Layer 3 of a small transformer language model trained on English Wikipedia (10 layers, counted from 0, width 96).
A neuron's activation on a vector x is SiLU(gate . x) times (in . x), where the dot is the dot product.
The model reads these tokens: "The" " Liber" "ators" ")," " T" "ir" "ana" " 1952" " and" " 1955" "," " the" " first" " post" "-" "World" " War" " II" " Alban" "ian"

The vector x that enters this layer's MLP at each token. A number n stands for (n - 128) times 0.022.
0 "The": 112, 136, 139, 87, 153, 166, 145, 93, 87, 121, 147, 134, 94, 96, 80, 127, 118, 89, 78, 126, 131, 114, 149, 114, 107, 144, 103, 121, 125, 149, 88, 95, 116, 140, 169, 142, 123, 163, 130, 113, 105, 120, 155, 114, 141, 88, 108, 85, 124, 104, 155, 144, 192, 123, 118, 151, 111, 128, 100, 127, 101, 72, 69, 128, 155, 121, 92, 161, 130, 64, 197, 244, 116, 120, 151, 129, 124, 110, 133, 79, 97, 119, 179, 145, 75, 107, 82, 121, 123, 126, 142, 94, 154, 127, 162, 116
1 " Liber": 125, 82, 124, 140, 164, 183, 131, 104, 115, 142, 134, 121, 106, 125, 161, 167, 194, 138, 140, 159, 145, 56, 136, 166, 112, 61, 94, 148, 120, 125, 68, 120, 136, 89, 144, 102, 70, 150, 183, 133, 153, 130, 126, 99, 109, 83, 73, 113, 137, 166, 143, 136, 98, 109, 98, 118, 121, 144, 126, 114, 145, 156, 121, 173, 181, 68, 166, 132, 161, 62, 198, 134, 83, 136, 109, 139, 142, 127, 104, 77, 152, 130, 164, 114, 108, 88, 62, 53, 139, 135, 110, 144, 157, 142, 191, 126
2 "ators": 117, 76, 116, 102, 146, 154, 122, 146, 92, 147, 133, 131, 83, 125, 154, 120, 159, 110, 141, 83, 116, 96, 88, 118, 115, 142, 104, 118, 125, 162, 87, 113, 124, 143, 142, 160, 70, 139, 149, 103, 161, 76, 121, 116, 102, 99, 42, 77, 141, 136, 148, 163, 157, 137, 111, 101, 56, 180, 99, 96, 141, 126, 127, 165, 158, 130, 91, 174, 74, 20, 138, 199, 112, 128, 178, 116, 128, 135, 122, 143, 142, 106, 148, 105, 131, 112, 147, 108, 122, 155, 106, 134, 211, 82, 144, 137
3 "),": 93, 128, 123, 92, 181, 153, 163, 91, 119, 123, 132, 140, 79, 121, 108, 109, 129, 81, 144, 163, 90, 114, 103, 121, 68, 100, 123, 113, 117, 142, 113, 66, 86, 129, 150, 148, 112, 171, 133, 116, 91, 108, 107, 89, 160, 84, 96, 54, 117, 128, 146, 167, 145, 151, 133, 71, 126, 150, 97, 112, 132, 108, 114, 129, 149, 169, 84, 120, 104, 104, 173, 221, 113, 129, 171, 82, 113, 122, 134, 85, 64, 125, 161, 145, 105, 116, 142, 138, 93, 101, 121, 98, 154, 121, 169, 94
4 " T": 57, 163, 141, 152, 131, 161, 147, 166, 110, 130, 121, 89, 90, 101, 120, 104, 127, 122, 98, 119, 80, 53, 140, 128, 157, 99, 108, 97, 147, 158, 98, 130, 93, 96, 147, 150, 61, 133, 113, 112, 135, 147, 98, 106, 184, 55, 106, 94, 94, 94, 77, 181, 154, 133, 118, 141, 111, 134, 112, 145, 133, 195, 103, 121, 191, 89, 130, 112, 142, 122, 139, 116, 124, 126, 172, 123, 114, 151, 32, 88, 132, 90, 157, 126, 107, 129, 84, 121, 118, 142, 114, 102, 116, 146, 169, 148
5 "ir": 115, 142, 112, 130, 150, 167, 104, 112, 82, 173, 158, 113, 128, 101, 118, 158, 147, 167, 131, 130, 125, 17, 92, 122, 130, 111, 158, 167, 143, 156, 91, 177, 157, 93, 79, 126, 81, 173, 121, 124, 82, 115, 140, 119, 122, 110, 75, 120, 161, 139, 137, 194, 152, 116, 73, 94, 94, 112, 98, 134, 93, 157, 116, 125, 137, 140, 195, 101, 167, 57, 125, 116, 108, 129, 196, 159, 102, 237, 120, 142, 86, 137, 146, 119, 105, 120, 95, 124, 151, 129, 83, 128, 127, 115, 154, 138
6 "ana": 91, 117, 133, 121, 127, 91, 104, 116, 116, 134, 165, 105, 115, 84, 176, 138, 129, 111, 177, 101, 79, 67, 120, 109, 127, 143, 133, 114, 91, 208, 63, 124, 112, 126, 111, 100, 102, 166, 154, 83, 148, 94, 164, 99, 156, 97, 78, 125, 80, 145, 159, 160, 138, 127, 99, 156, 38, 125, 72, 73, 130, 144, 138, 173, 130, 127, 111, 87, 126, 115, 145, 189, 116, 122, 163, 127, 133, 121, 74, 117, 119, 134, 146, 113, 76, 129, 132, 98, 149, 130, 89, 133, 177, 119, 146, 105
7 " 1952": 145, 119, 106, 82, 200, 75, 66, 117, 124, 140, 159, 120, 143, 83, 152, 134, 118, 106, 124, 140, 87, 104, 131, 125, 137, 182, 136, 161, 150, 165, 104, 110, 157, 127, 98, 180, 85, 178, 149, 95, 126, 119, 179, 139, 160, 170, 108, 125, 94, 117, 109, 105, 149, 69, 123, 78, 122, 134, 112, 110, 116, 115, 135, 177, 156, 88, 115, 89, 81, 102, 200, 160, 131, 120, 145, 110, 86, 103, 113, 115, 101, 152, 118, 177, 114, 59, 158, 98, 133, 154, 78, 119, 203, 54, 170, 111
8 " and": 118, 138, 107, 142, 139, 117, 135, 110, 97, 155, 135, 147, 130, 107, 131, 140, 120, 108, 142, 158, 85, 118, 153, 118, 121, 110, 103, 142, 150, 121, 110, 66, 97, 126, 182, 179, 83, 176, 148, 98, 99, 120, 159, 147, 177, 86, 67, 87, 87, 151, 134, 110, 208, 146, 97, 127, 27, 80, 132, 89, 140, 135, 94, 129, 149, 135, 149, 80, 139, 99, 149, 204, 84, 142, 137, 62, 100, 171, 128, 131, 134, 127, 184, 160, 103, 122, 111, 148, 142, 95, 133, 133, 178, 109, 157, 129
9 " 1955": 134, 134, 97, 81, 213, 70, 72, 106, 112, 154, 131, 122, 154, 106, 161, 117, 114, 119, 143, 133, 65, 130, 127, 98, 140, 160, 144, 133, 169, 176, 100, 104, 179, 126, 119, 160, 99, 170, 178, 108, 129, 129, 169, 138, 158, 160, 114, 135, 99, 133, 111, 109, 159, 88, 120, 68, 115, 127, 129, 78, 92, 117, 134, 153, 154, 97, 110, 91, 92, 113, 197, 153, 136, 114, 138, 100, 85, 96, 108, 98, 113, 169, 128, 179, 111, 46, 130, 97, 157, 156, 99, 135, 191, 59, 187, 95
10 ",": 133, 146, 125, 85, 157, 176, 150, 87, 128, 134, 130, 142, 96, 135, 133, 127, 122, 82, 193, 166, 95, 126, 110, 99, 88, 104, 149, 121, 130, 146, 113, 85, 106, 130, 127, 133, 94, 163, 142, 124, 110, 96, 115, 100, 173, 68, 103, 93, 133, 104, 123, 136, 176, 141, 137, 60, 113, 143, 115, 122, 130, 141, 141, 124, 151, 153, 84, 85, 121, 64, 182, 205, 76, 126, 168, 60, 102, 140, 132, 106, 51, 135, 170, 173, 75, 121, 109, 117, 97, 120, 123, 87, 182, 126, 138, 114
11 " the": 82, 117, 139, 104, 129, 147, 130, 111, 62, 122, 124, 113, 125, 129, 69, 135, 92, 114, 80, 139, 105, 136, 178, 104, 114, 143, 155, 141, 138, 140, 93, 89, 151, 145, 153, 159, 106, 169, 139, 137, 108, 128, 174, 121, 162, 53, 109, 135, 134, 100, 146, 136, 193, 112, 115, 142, 83, 116, 107, 117, 144, 145, 82, 122, 141, 109, 99, 153, 124, 95, 179, 228, 134, 135, 152, 143, 109, 144, 129, 82, 66, 119, 163, 154, 68, 107, 51, 136, 113, 186, 156, 94, 168, 102, 136, 116
12 " first": 49, 147, 149, 184, 191, 187, 134, 170, 141, 158, 164, 114, 159, 76, 128, 127, 159, 123, 96, 135, 107, 82, 186, 161, 84, 98, 159, 112, 173, 91, 143, 100, 147, 132, 159, 135, 130, 196, 116, 168, 107, 101, 179, 125, 165, 72, 102, 95, 120, 127, 113, 117, 143, 119, 89, 132, 91, 147, 120, 86, 110, 127, 146, 109, 198, 105, 100, 113, 118, 86, 174, 161, 137, 101, 143, 128, 87, 78, 140, 118, 139, 162, 129, 176, 117, 70, 84, 152, 32, 170, 132, 137, 168, 100, 160, 129
13 " post": 129, 114, 135, 151, 176, 140, 192, 124, 144, 127, 137, 104, 147, 120, 163, 194, 112, 79, 144, 114, 121, 128, 117, 130, 133, 37, 165, 150, 189, 119, 79, 88, 183, 159, 130, 133, 52, 189, 155, 118, 142, 133, 74, 111, 106, 93, 51, 104, 139, 124, 189, 159, 125, 127, 100, 118, 154, 121, 119, 108, 113, 119, 141, 125, 176, 89, 130, 90, 102, 137, 151, 154, 133, 85, 129, 103, 126, 99, 98, 119, 130, 109, 115, 106, 90, 99, 99, 117, 97, 200, 123, 105, 170, 84, 83, 123
14 "-": 132, 104, 121, 124, 111, 152, 153, 113, 113, 120, 103, 96, 125, 160, 114, 129, 101, 38, 119, 163, 108, 87, 141, 168, 162, 80, 104, 166, 148, 154, 129, 102, 166, 165, 104, 142, 87, 170, 122, 101, 61, 147, 91, 165, 154, 120, 102, 93, 111, 146, 171, 118, 180, 144, 152, 123, 88, 153, 79, 138, 92, 110, 100, 126, 183, 79, 168, 90, 140, 120, 161, 162, 101, 110, 176, 93, 113, 90, 112, 50, 83, 127, 130, 90, 88, 156, 30, 145, 181, 161, 138, 148, 173, 139, 120, 125
15 "World": 124, 75, 159, 100, 145, 113, 157, 142, 85, 148, 135, 95, 93, 123, 72, 98, 173, 148, 130, 142, 78, 90, 154, 126, 172, 99, 110, 151, 143, 131, 104, 140, 165, 112, 88, 130, 100, 168, 130, 109, 124, 110, 163, 149, 125, 117, 33, 137, 74, 144, 195, 111, 186, 84, 98, 144, 102, 143, 105, 122, 116, 124, 132, 115, 198, 96, 152, 112, 113, 102, 221, 164, 127, 126, 162, 132, 154, 7, 117, 108, 112, 145, 137, 175, 136, 89, 74, 99, 173, 151, 125, 125, 213, 143, 163, 157
16 " War": 159, 93, 141, 100, 201, 158, 103, 151, 114, 190, 128, 113, 114, 120, 142, 155, 188, 132, 134, 115, 106, 119, 176, 172, 149, 116, 112, 111, 166, 145, 69, 121, 185, 133, 112, 111, 84, 172, 160, 131, 174, 132, 150, 174, 97, 104, 83, 118, 189, 158, 165, 114, 194, 69, 58, 116, 102, 124, 122, 122, 126, 121, 155, 134, 169, 111, 138, 134, 145, 101, 183, 145, 103, 134, 180, 92, 95, 58, 108, 148, 84, 173, 141, 145, 122, 115, 59, 145, 151, 135, 103, 110, 191, 173, 154, 172
17 " II": 124, 127, 107, 82, 213, 117, 105, 173, 131, 118, 152, 97, 79, 134, 148, 133, 187, 112, 126, 174, 101, 153, 121, 151, 156, 132, 75, 112, 136, 82, 56, 155, 150, 155, 88, 183, 69, 192, 169, 118, 136, 154, 99, 143, 142, 145, 98, 109, 131, 138, 138, 138, 150, 141, 132, 131, 73, 130, 101, 107, 154, 132, 116, 133, 169, 82, 119, 108, 118, 99, 160, 149, 138, 84, 145, 122, 92, 66, 83, 149, 121, 119, 129, 147, 116, 97, 121, 98, 159, 136, 98, 111, 206, 88, 189, 137
18 " Alban": 97, 95, 143, 155, 152, 101, 104, 110, 119, 121, 149, 82, 142, 85, 171, 198, 143, 118, 171, 148, 101, 77, 163, 168, 128, 141, 113, 141, 93, 153, 47, 129, 148, 136, 87, 88, 80, 140, 169, 116, 171, 123, 193, 104, 149, 116, 73, 111, 95, 129, 163, 143, 148, 81, 101, 114, 58, 144, 109, 99, 138, 124, 121, 144, 166, 123, 114, 114, 155, 112, 177, 154, 90, 129, 146, 173, 149, 61, 103, 92, 113, 96, 108, 115, 95, 117, 60, 68, 170, 107, 98, 103, 159, 126, 182, 136
19 "ian": 112, 112, 119, 117, 140, 63, 123, 115, 87, 124, 130, 104, 120, 145, 108, 163, 165, 136, 123, 146, 129, 105, 108, 99, 168, 160, 124, 165, 154, 126, 85, 116, 153, 111, 93, 107, 101, 176, 131, 77, 144, 85, 116, 115, 142, 149, 69, 97, 111, 120, 179, 106, 129, 112, 75, 135, 54, 139, 73, 95, 136, 162, 176, 162, 162, 142, 147, 96, 148, 70, 149, 205, 138, 85, 162, 146, 118, 89, 105, 94, 132, 145, 128, 140, 91, 103, 105, 72, 199, 149, 109, 80, 212, 113, 170, 107

Each question shows the input weights of one neuron of the MLP. A number n stands for (n - 128) times 0.003.

n100 gate: 90, 110, 167, 113, 137, 138, 90, 164, 143, 154, 92, 124, 126, 113, 76, 124, 147, 105, 103, 128, 161, 114, 104, 137, 99, 108, 151, 144, 107, 116, 135, 134, 170, 177, 87, 66, 143, 103, 129, 149, 177, 149, 110, 126, 121, 138, 122, 156, 174, 141, 117, 133, 110, 150, 163, 164, 93, 150, 146, 140, 136, 119, 112, 162, 185, 141, 72, 91, 115, 159, 160, 157, 113, 108, 103, 75, 107, 118, 136, 124, 117, 111, 130, 96, 138, 77, 135, 136, 139, 126, 149, 127, 161, 103, 69, 166
n100 in: 141, 172, 174, 103, 178, 143, 141, 134, 121, 110, 142, 177, 136, 118, 114, 117, 144, 113, 116, 88, 220, 144, 80, 111, 119, 111, 120, 173, 137, 110, 118, 127, 154, 147, 115, 139, 92, 115, 124, 145, 185, 138, 121, 108, 134, 87, 112, 160, 137, 96, 170, 118, 95, 134, 84, 91, 166, 183, 121, 178, 98, 125, 105, 141, 92, 134, 85, 135, 120, 183, 135, 166, 112, 97, 133, 127, 117, 104, 153, 127, 126, 109, 138, 113, 155, 161, 131, 161, 139, 120, 143, 142, 142, 178, 134, 133
It fires most on token 13 " post"

n98 gate: 141, 159, 136, 170, 108, 162, 108, 117, 103, 138, 95, 140, 132, 90, 124, 119, 125, 94, 99, 149, 132, 165, 116, 83, 149, 114, 89, 104, 156, 111, 73, 133, 150, 97, 114, 93, 124, 142, 114, 68, 117, 108, 116, 122, 104, 172, 115, 51, 168, 144, 101, 150, 144, 108, 135, 204, 144, 164, 123, 147, 113, 114, 191, 85, 119, 172, 138, 138, 119, 120, 133, 121, 155, 42, 100, 97, 142, 84, 163, 131, 88, 118, 170, 125, 102, 124, 131, 151, 183, 118, 96, 117, 100, 97, 162, 150
n98 in: 136, 102, 111, 170, 113, 176, 111, 99, 147, 116, 141, 153, 122, 123, 141, 140, 103, 150, 126, 146, 105, 144, 122, 93, 128, 144, 139, 121, 151, 143, 81, 195, 94, 134, 87, 156, 126, 156, 143, 125, 108, 121, 123, 153, 120, 139, 115, 113, 106, 120, 129, 135, 121, 129, 102, 151, 129, 179, 130, 146, 87, 130, 171, 84, 117, 159, 149, 128, 97, 115, 133, 111, 99, 54, 118, 92, 138, 94, 157, 115, 105, 137, 123, 136, 81, 126, 126, 111, 111, 137, 108, 150, 123, 122, 149, 115
On which token does it fire most, and how strongly? 19 "ian", at about 0.33

n123 gate: 124, 148, 89, 114, 93, 139, 144, 103, 154, 98, 144, 138, 165, 108, 105, 128, 151, 165, 115, 123, 136, 123, 131, 161, 114, 89, 176, 105, 101, 137, 101, 110, 91, 106, 164, 107, 183, 205, 188, 123, 150, 116, 144, 83, 170, 82, 153, 48, 118, 152, 162, 141, 97, 136, 174, 116, 120, 110, 145, 170, 99, 126, 158, 154, 72, 114, 162, 166, 84, 86, 105, 107, 146, 118, 142, 139, 160, 163, 51, 93, 61, 163, 188, 145, 126, 162, 173, 129, 90, 152, 125, 125, 133, 99, 136, 153
n123 in: 99, 137, 131, 117, 91, 98, 121, 150, 148, 149, 153, 121, 115, 88, 110, 130, 132, 122, 155, 157, 136, 132, 91, 109, 152, 128, 134, 119, 153, 170, 173, 105, 134, 177, 120, 131, 95, 173, 127, 158, 120, 112, 170, 142, 113, 132, 162, 107, 109, 81, 126, 85, 145, 164, 141, 102, 102, 154, 131, 108, 88, 155, 120, 157, 138, 202, 190, 156, 121, 128, 124, 159, 111, 97, 125, 101, 151, 130, 116, 143, 203, 121, 169, 100, 145, 118, 186, 147, 92, 83, 124, 158, 173, 151, 154, 146
On which two tokens does it fire most, strongest first? 3 "),", 6 "ana"

n230 gate: 159, 173, 152, 159, 131, 147, 140, 149, 140, 133, 109, 133, 150, 201, 153, 148, 141, 85, 152, 57, 150, 143, 155, 143, 128, 137, 154, 167, 171, 150, 140, 121, 143, 80, 128, 149, 132, 107, 98, 177, 131, 85, 104, 128, 124, 111, 126, 189, 110, 94, 171, 155, 138, 119, 142, 95, 152, 149, 101, 168, 139, 155, 131, 92, 129, 191, 168, 147, 108, 133, 110, 146, 93, 165, 71, 157, 131, 161, 89, 125, 121, 128, 131, 154, 150, 107, 179, 117, 132, 126, 116, 53, 135, 153, 127, 125
n230 in: 165, 132, 127, 83, 111, 109, 111, 82, 161, 115, 129, 116, 150, 55, 165, 70, 53, 171, 75, 185, 140, 130, 101, 117, 94, 100, 144, 83, 78, 121, 177, 144, 92, 125, 147, 114, 116, 158, 206, 165, 119, 149, 125, 130, 121, 187, 86, 104, 138, 125, 135, 123, 155, 106, 99, 162, 112, 116, 95, 159, 110, 96, 124, 138, 131, 107, 142, 149, 137, 104, 168, 127, 151, 114, 93, 171, 91, 95, 171, 192, 123, 136, 156, 78, 164, 171, 159, 106, 198, 141, 137, 193, 140, 117, 149, 198
On which token does it fire most, and how strongly? 12 " first", at about 0.15

n195 gate: 102, 146, 110, 140, 150, 86, 99, 139, 106, 157, 88, 131, 90, 124, 159, 80, 102, 191, 126, 138, 160, 79, 142, 173, 78, 129, 67, 135, 142, 81, 113, 105, 91, 121, 167, 141, 138, 108, 107, 114, 90, 69, 113, 138, 135, 85, 156, 137, 133, 113, 183, 87, 190, 124, 133, 125, 174, 111, 164, 133, 128, 103, 108, 100, 83, 150, 99, 108, 144, 92, 106, 123, 100, 97, 128, 118, 140, 125, 68, 101, 132, 168, 107, 77, 177, 122, 115, 128, 118, 114, 118, 119, 146, 116, 161, 100
n195 in: 93, 113, 111, 149, 144, 95, 148, 163, 165, 138, 157, 115, 154, 120, 83, 141, 155, 163, 154, 93, 92, 70, 138, 132, 131, 130, 128, 166, 112, 127, 195, 114, 109, 149, 145, 137, 109, 133, 163, 85, 150, 170, 194, 174, 99, 110, 126, 154, 138, 158, 153, 138, 106, 167, 105, 89, 147, 113, 98, 148, 137, 117, 130, 148, 110, 136, 134, 125, 157, 160, 175, 125, 130, 139, 123, 113, 131, 146, 139, 191, 87, 123, 150, 138, 97, 73, 153, 96, 118, 153, 198, 141, 143, 90, 130, 135
On which token does it fire most, and how strongly? 8 " and", at about 0.23

n192 gate: 137, 152, 96, 99, 96, 133, 115, 131, 112, 90, 114, 118, 163, 125, 129, 131, 131, 147, 129, 131, 104, 110, 143, 129, 128, 150, 139, 104, 151, 133, 122, 80, 102, 141, 108, 167, 128, 109, 152, 67, 171, 104, 126, 207, 103, 74, 170, 74, 157, 148, 73, 139, 93, 150, 199, 160, 104, 117, 112, 143, 118, 75, 135, 71, 138, 150, 150, 152, 103, 162, 191, 82, 133, 106, 127, 128, 157, 113, 173, 124, 128, 67, 136, 155, 115, 102, 45, 142, 119, 133, 121, 147, 82, 148, 111, 85
n192 in: 177, 115, 151, 162, 169, 130, 125, 116, 109, 139, 142, 135, 101, 144, 180, 80, 121, 103, 165, 166, 129, 190, 136, 106, 134, 138, 140, 120, 110, 103, 145, 120, 150, 106, 129, 69, 159, 142, 105, 134, 163, 161, 177, 123, 112, 174, 116, 149, 77, 114, 132, 189, 166, 137, 125, 115, 174, 146, 125, 126, 129, 142, 133, 141, 106, 114, 116, 105, 88, 95, 118, 75, 132, 77, 125, 125, 90, 108, 71, 118, 108, 145, 176, 156, 142, 156, 153, 139, 140, 117, 138, 162, 136, 78, 148, 125
It fires most on token 5 "ir"

n233 gate: 108, 155, 76, 148, 117, 91, 158, 88, 156, 125, 59, 149, 170, 122, 176, 96, 106, 138, 113, 75, 133, 144, 123, 162, 181, 134, 179, 123, 148, 112, 152, 57, 123, 99, 128, 152, 165, 130, 110, 125, 149, 170, 96, 87, 178, 172, 132, 153, 170, 152, 154, 88, 131, 133, 150, 180, 165, 117, 143, 90, 140, 113, 95, 146, 166, 116, 114, 91, 102, 118, 177, 126, 126, 152, 108, 177, 87, 122, 138, 170, 99, 146, 149, 151, 106, 146, 115, 169, 129, 183, 144, 78, 116, 115, 70, 131
n233 in: 125, 142, 86, 115, 117, 161, 135, 157, 111, 192, 91, 74, 171, 157, 135, 147, 168, 124, 128, 117, 125, 209, 103, 137, 62, 112, 136, 175, 63, 177, 132, 160, 135, 149, 106, 139, 146, 184, 116, 125, 42, 148, 157, 140, 100, 186, 90, 144, 117, 162, 131, 107, 120, 71, 62, 85, 117, 149, 152, 154, 154, 149, 89, 124, 84, 65, 115, 144, 129, 137, 176, 125, 86, 136, 91, 123, 88, 148, 111, 105, 144, 90, 78, 120, 129, 157, 108, 90, 155, 163, 150, 110, 128, 131, 128, 153
It fires most on token 4 " T"

n201 gate: 162, 118, 123, 108, 120, 196, 151, 159, 148, 119, 118, 94, 133, 111, 125, 153, 156, 121, 124, 100, 154, 130, 133, 136, 126, 102, 100, 140, 158, 167, 127, 141, 150, 144, 87, 128, 153, 49, 143, 76, 182, 145, 109, 221, 146, 109, 118, 155, 143, 131, 83, 122, 114, 100, 135, 99, 127, 124, 111, 114, 170, 103, 180, 102, 157, 134, 140, 99, 152, 112, 157, 158, 116, 143, 63, 54, 156, 145, 122, 183, 193, 49, 115, 138, 77, 109, 122, 119, 95, 126, 135, 147, 110, 131, 74, 91
n201 in: 114, 80, 183, 184, 104, 137, 137, 81, 137, 126, 144, 121, 164, 140, 117, 109, 158, 84, 110, 104, 168, 164, 141, 118, 154, 92, 140, 77, 155, 129, 181, 130, 95, 106, 82, 159, 128, 101, 148, 134, 136, 88, 140, 157, 122, 90, 141, 137, 149, 132, 81, 160, 149, 125, 159, 136, 119, 81, 144, 141, 165, 83, 144, 91, 89, 164, 133, 106, 81, 140, 95, 150, 126, 141, 159, 130, 114, 167, 97, 117, 110, 105, 115, 140, 106, 97, 57, 110, 109, 130, 117, 168, 136, 126, 153, 143
It fires most on token 19 "ian"

n181 gate: 147, 91, 130, 75, 137, 105, 152, 168, 114, 126, 161, 142, 152, 111, 138, 75, 136, 138, 147, 127, 123, 150, 122, 159, 179, 158, 118, 138, 163, 154, 122, 73, 123, 99, 80, 141, 130, 101, 104, 89, 165, 170, 128, 160, 122, 109, 122, 143, 107, 141, 110, 104, 150, 158, 126, 171, 138, 146, 112, 136, 131, 144, 129, 125, 140, 136, 101, 143, 134, 135, 102, 155, 133, 135, 101, 145, 155, 138, 75, 160, 144, 153, 163, 106, 138, 153, 160, 122, 121, 162, 74, 68, 178, 103, 200, 141
n181 in: 142, 129, 141, 139, 136, 145, 135, 76, 122, 140, 118, 114, 122, 130, 97, 142, 75, 142, 167, 126, 79, 101, 130, 132, 143, 145, 164, 162, 110, 132, 157, 131, 192, 103, 163, 83, 127, 96, 181, 171, 129, 119, 177, 179, 152, 147, 124, 107, 144, 128, 104, 121, 145, 169, 113, 118, 135, 147, 171, 132, 156, 160, 119, 154, 107, 120, 219, 104, 55, 118, 117, 103, 174, 130, 148, 164, 133, 151, 119, 131, 195, 136, 87, 117, 94, 68, 118, 103, 136, 104, 162, 148, 143, 138, 103, 163
It fires most on token 9 " 1955"

n199 gate: 141, 119, 115, 144, 153, 102, 143, 117, 94, 160, 126, 164, 126, 110, 131, 108, 103, 192, 121, 148, 148, 188, 99, 145, 115, 141, 179, 157, 170, 102, 78, 126, 67, 104, 114, 120, 106, 158, 119, 143, 132, 177, 134, 136, 158, 151, 124, 75, 118, 145, 105, 121, 98, 49, 206, 144, 124, 119, 153, 118, 73, 129, 119, 134, 184, 129, 132, 107, 129, 124, 90, 110, 126, 167, 135, 175, 151, 144, 145, 156, 80, 87, 155, 109, 163, 183, 181, 152, 106, 115, 134, 124, 98, 154, 163, 158
n199 in: 116, 128, 173, 126, 172, 144, 91, 132, 172, 141, 135, 126, 151, 125, 134, 132, 110, 163, 90, 91, 183, 164, 144, 114, 76, 155, 162, 102, 126, 121, 113, 125, 148, 138, 127, 149, 136, 113, 135, 142, 134, 140, 147, 136, 93, 146, 80, 83, 161, 118, 95, 111, 82, 99, 134, 132, 91, 84, 126, 124, 147, 117, 66, 109, 102, 92, 97, 108, 73, 107, 80, 97, 119, 169, 123, 109, 180, 161, 144, 95, 122, 116, 141, 147, 124, 139, 129, 134, 105, 150, 130, 134, 110, 133, 152, 114
On which three tokens does it fire most, strongest first? 14 "-", 15 "World", 19 "ian"

n14 gate: 153, 167, 91, 129, 121, 59, 112, 139, 142, 171, 94, 97, 140, 152, 158, 143, 152, 92, 99, 116, 71, 128, 157, 121, 96, 83, 160, 81, 94, 58, 123, 105, 133, 38, 112, 154, 113, 126, 97, 130, 105, 142, 120, 105, 169, 116, 96, 126, 118, 108, 173, 101, 123, 89, 105, 69, 137, 69, 109, 139, 141, 115, 102, 89, 76, 161, 126, 132, 137, 142, 134, 76, 81, 41, 168, 138, 100, 161, 157, 85, 183, 132, 138, 193, 92, 124, 173, 117, 133, 141, 174, 138, 131, 142, 95, 174
n14 in: 142, 123, 102, 137, 118, 144, 150, 123, 103, 117, 188, 153, 130, 150, 110, 169, 140, 138, 128, 147, 138, 130, 153, 159, 117, 171, 109, 161, 125, 126, 110, 98, 119, 102, 131, 120, 106, 128, 106, 141, 147, 136, 61, 128, 154, 52, 113, 110, 108, 155, 167, 85, 136, 109, 149, 114, 139, 119, 109, 160, 126, 135, 134, 116, 114, 130, 124, 125, 117, 163, 111, 98, 152, 124, 98, 160, 151, 157, 118, 42, 102, 137, 111, 179, 186, 136, 148, 140, 118, 98, 137, 91, 63, 136, 145, 81
On which token does it fire most, and how strongly? 2 "ators", at about 0.28

n134 gate: 134, 115, 99, 54, 122, 110, 151, 104, 134, 139, 126, 96, 61, 126, 138, 116, 180, 115, 142, 160, 134, 159, 178, 148, 136, 109, 139, 102, 75, 123, 150, 120, 176, 74, 108, 111, 103, 127, 99, 93, 62, 64, 144, 93, 168, 202, 167, 119, 95, 60, 122, 166, 146, 135, 190, 106, 119, 122, 105, 123, 136, 99, 103, 148, 128, 112, 133, 175, 83, 82, 88, 112, 128, 86, 170, 119, 139, 94, 182, 78, 119, 136, 174, 139, 229, 78, 164, 124, 76, 82, 118, 114, 111, 114, 68, 155
n134 in: 133, 161, 115, 86, 99, 213, 103, 142, 161, 149, 115, 167, 145, 145, 115, 153, 148, 104, 155, 152, 69, 104, 125, 116, 90, 103, 142, 128, 109, 122, 145, 148, 157, 172, 128, 76, 143, 77, 158, 61, 95, 163, 185, 137, 141, 93, 173, 111, 151, 129, 84, 112, 86, 159, 157, 132, 103, 166, 135, 87, 176, 141, 106, 181, 135, 108, 145, 111, 127, 173, 108, 117, 103, 133, 145, 108, 98, 147, 106, 111, 150, 137, 34, 174, 130, 139, 102, 97, 152, 91, 147, 145, 189, 121, 91, 122
It fires most on token 10 ","

n6 gate: 109, 172, 156, 109, 148, 130, 137, 135, 128, 125, 132, 98, 35, 159, 132, 130, 122, 120, 120, 125, 159, 116, 84, 129, 163, 127, 138, 167, 108, 148, 133, 164, 146, 74, 138, 57, 161, 126, 162, 112, 118, 188, 140, 216, 143, 168, 145, 84, 181, 137, 106, 157, 147, 157, 104, 130, 114, 125, 102, 154, 174, 178, 93, 84, 148, 134, 109, 104, 100, 109, 181, 136, 128, 156, 143, 147, 100, 95, 157, 164, 171, 116, 153, 157, 86, 139, 149, 133, 111, 137, 155, 135, 80, 154, 116, 125
n6 in: 127, 173, 173, 147, 92, 160, 179, 131, 125, 80, 151, 179, 192, 163, 146, 93, 138, 158, 194, 148, 160, 104, 92, 108, 118, 160, 113, 90, 139, 130, 130, 123, 109, 96, 132, 142, 113, 106, 110, 131, 159, 162, 136, 156, 99, 185, 122, 116, 146, 153, 123, 112, 143, 158, 137, 179, 75, 124, 52, 141, 103, 78, 130, 91, 145, 95, 74, 138, 100, 137, 105, 147, 115, 106, 108, 121, 159, 130, 65, 120, 130, 142, 133, 147, 125, 141, 102, 113, 135, 124, 97, 125, 131, 177, 137, 158
On which three tokens does it fire most, strongest first? 7 " 1952", 9 " 1955", 13 " post"

n2 gate: 122, 153, 142, 83, 155, 92, 104, 113, 112, 134, 127, 151, 115, 96, 84, 126, 134, 106, 148, 126, 138, 111, 145, 119, 122, 96, 127, 124, 117, 95, 133, 159, 145, 133, 158, 120, 155, 143, 140, 194, 155, 96, 106, 104, 116, 120, 128, 140, 88, 141, 139, 137, 135, 86, 119, 88, 159, 129, 161, 143, 102, 120, 89, 154, 129, 126, 115, 177, 174, 124, 142, 145, 106, 148, 156, 151, 175, 148, 183, 131, 138, 139, 128, 62, 158, 95, 165, 141, 85, 138, 167, 138, 139, 170, 188, 113
n2 in: 135, 157, 100, 108, 154, 154, 118, 81, 129, 117, 128, 134, 105, 109, 110, 122, 122, 132, 151, 153, 123, 95, 172, 104, 118, 104, 128, 132, 112, 87, 128, 191, 151, 169, 158, 124, 159, 153, 151, 139, 167, 109, 127, 122, 79, 136, 107, 124, 122, 121, 150, 111, 163, 81, 123, 131, 137, 125, 129, 109, 111, 99, 128, 121, 141, 122, 122, 152, 156, 119, 170, 150, 137, 105, 135, 131, 140, 117, 206, 135, 87, 142, 120, 116, 136, 73, 118, 131, 154, 150, 144, 153, 94, 124, 150, 127
On which three tokens does it fire most, strongest first? 0 "The", 1 " Liber", 4 " T"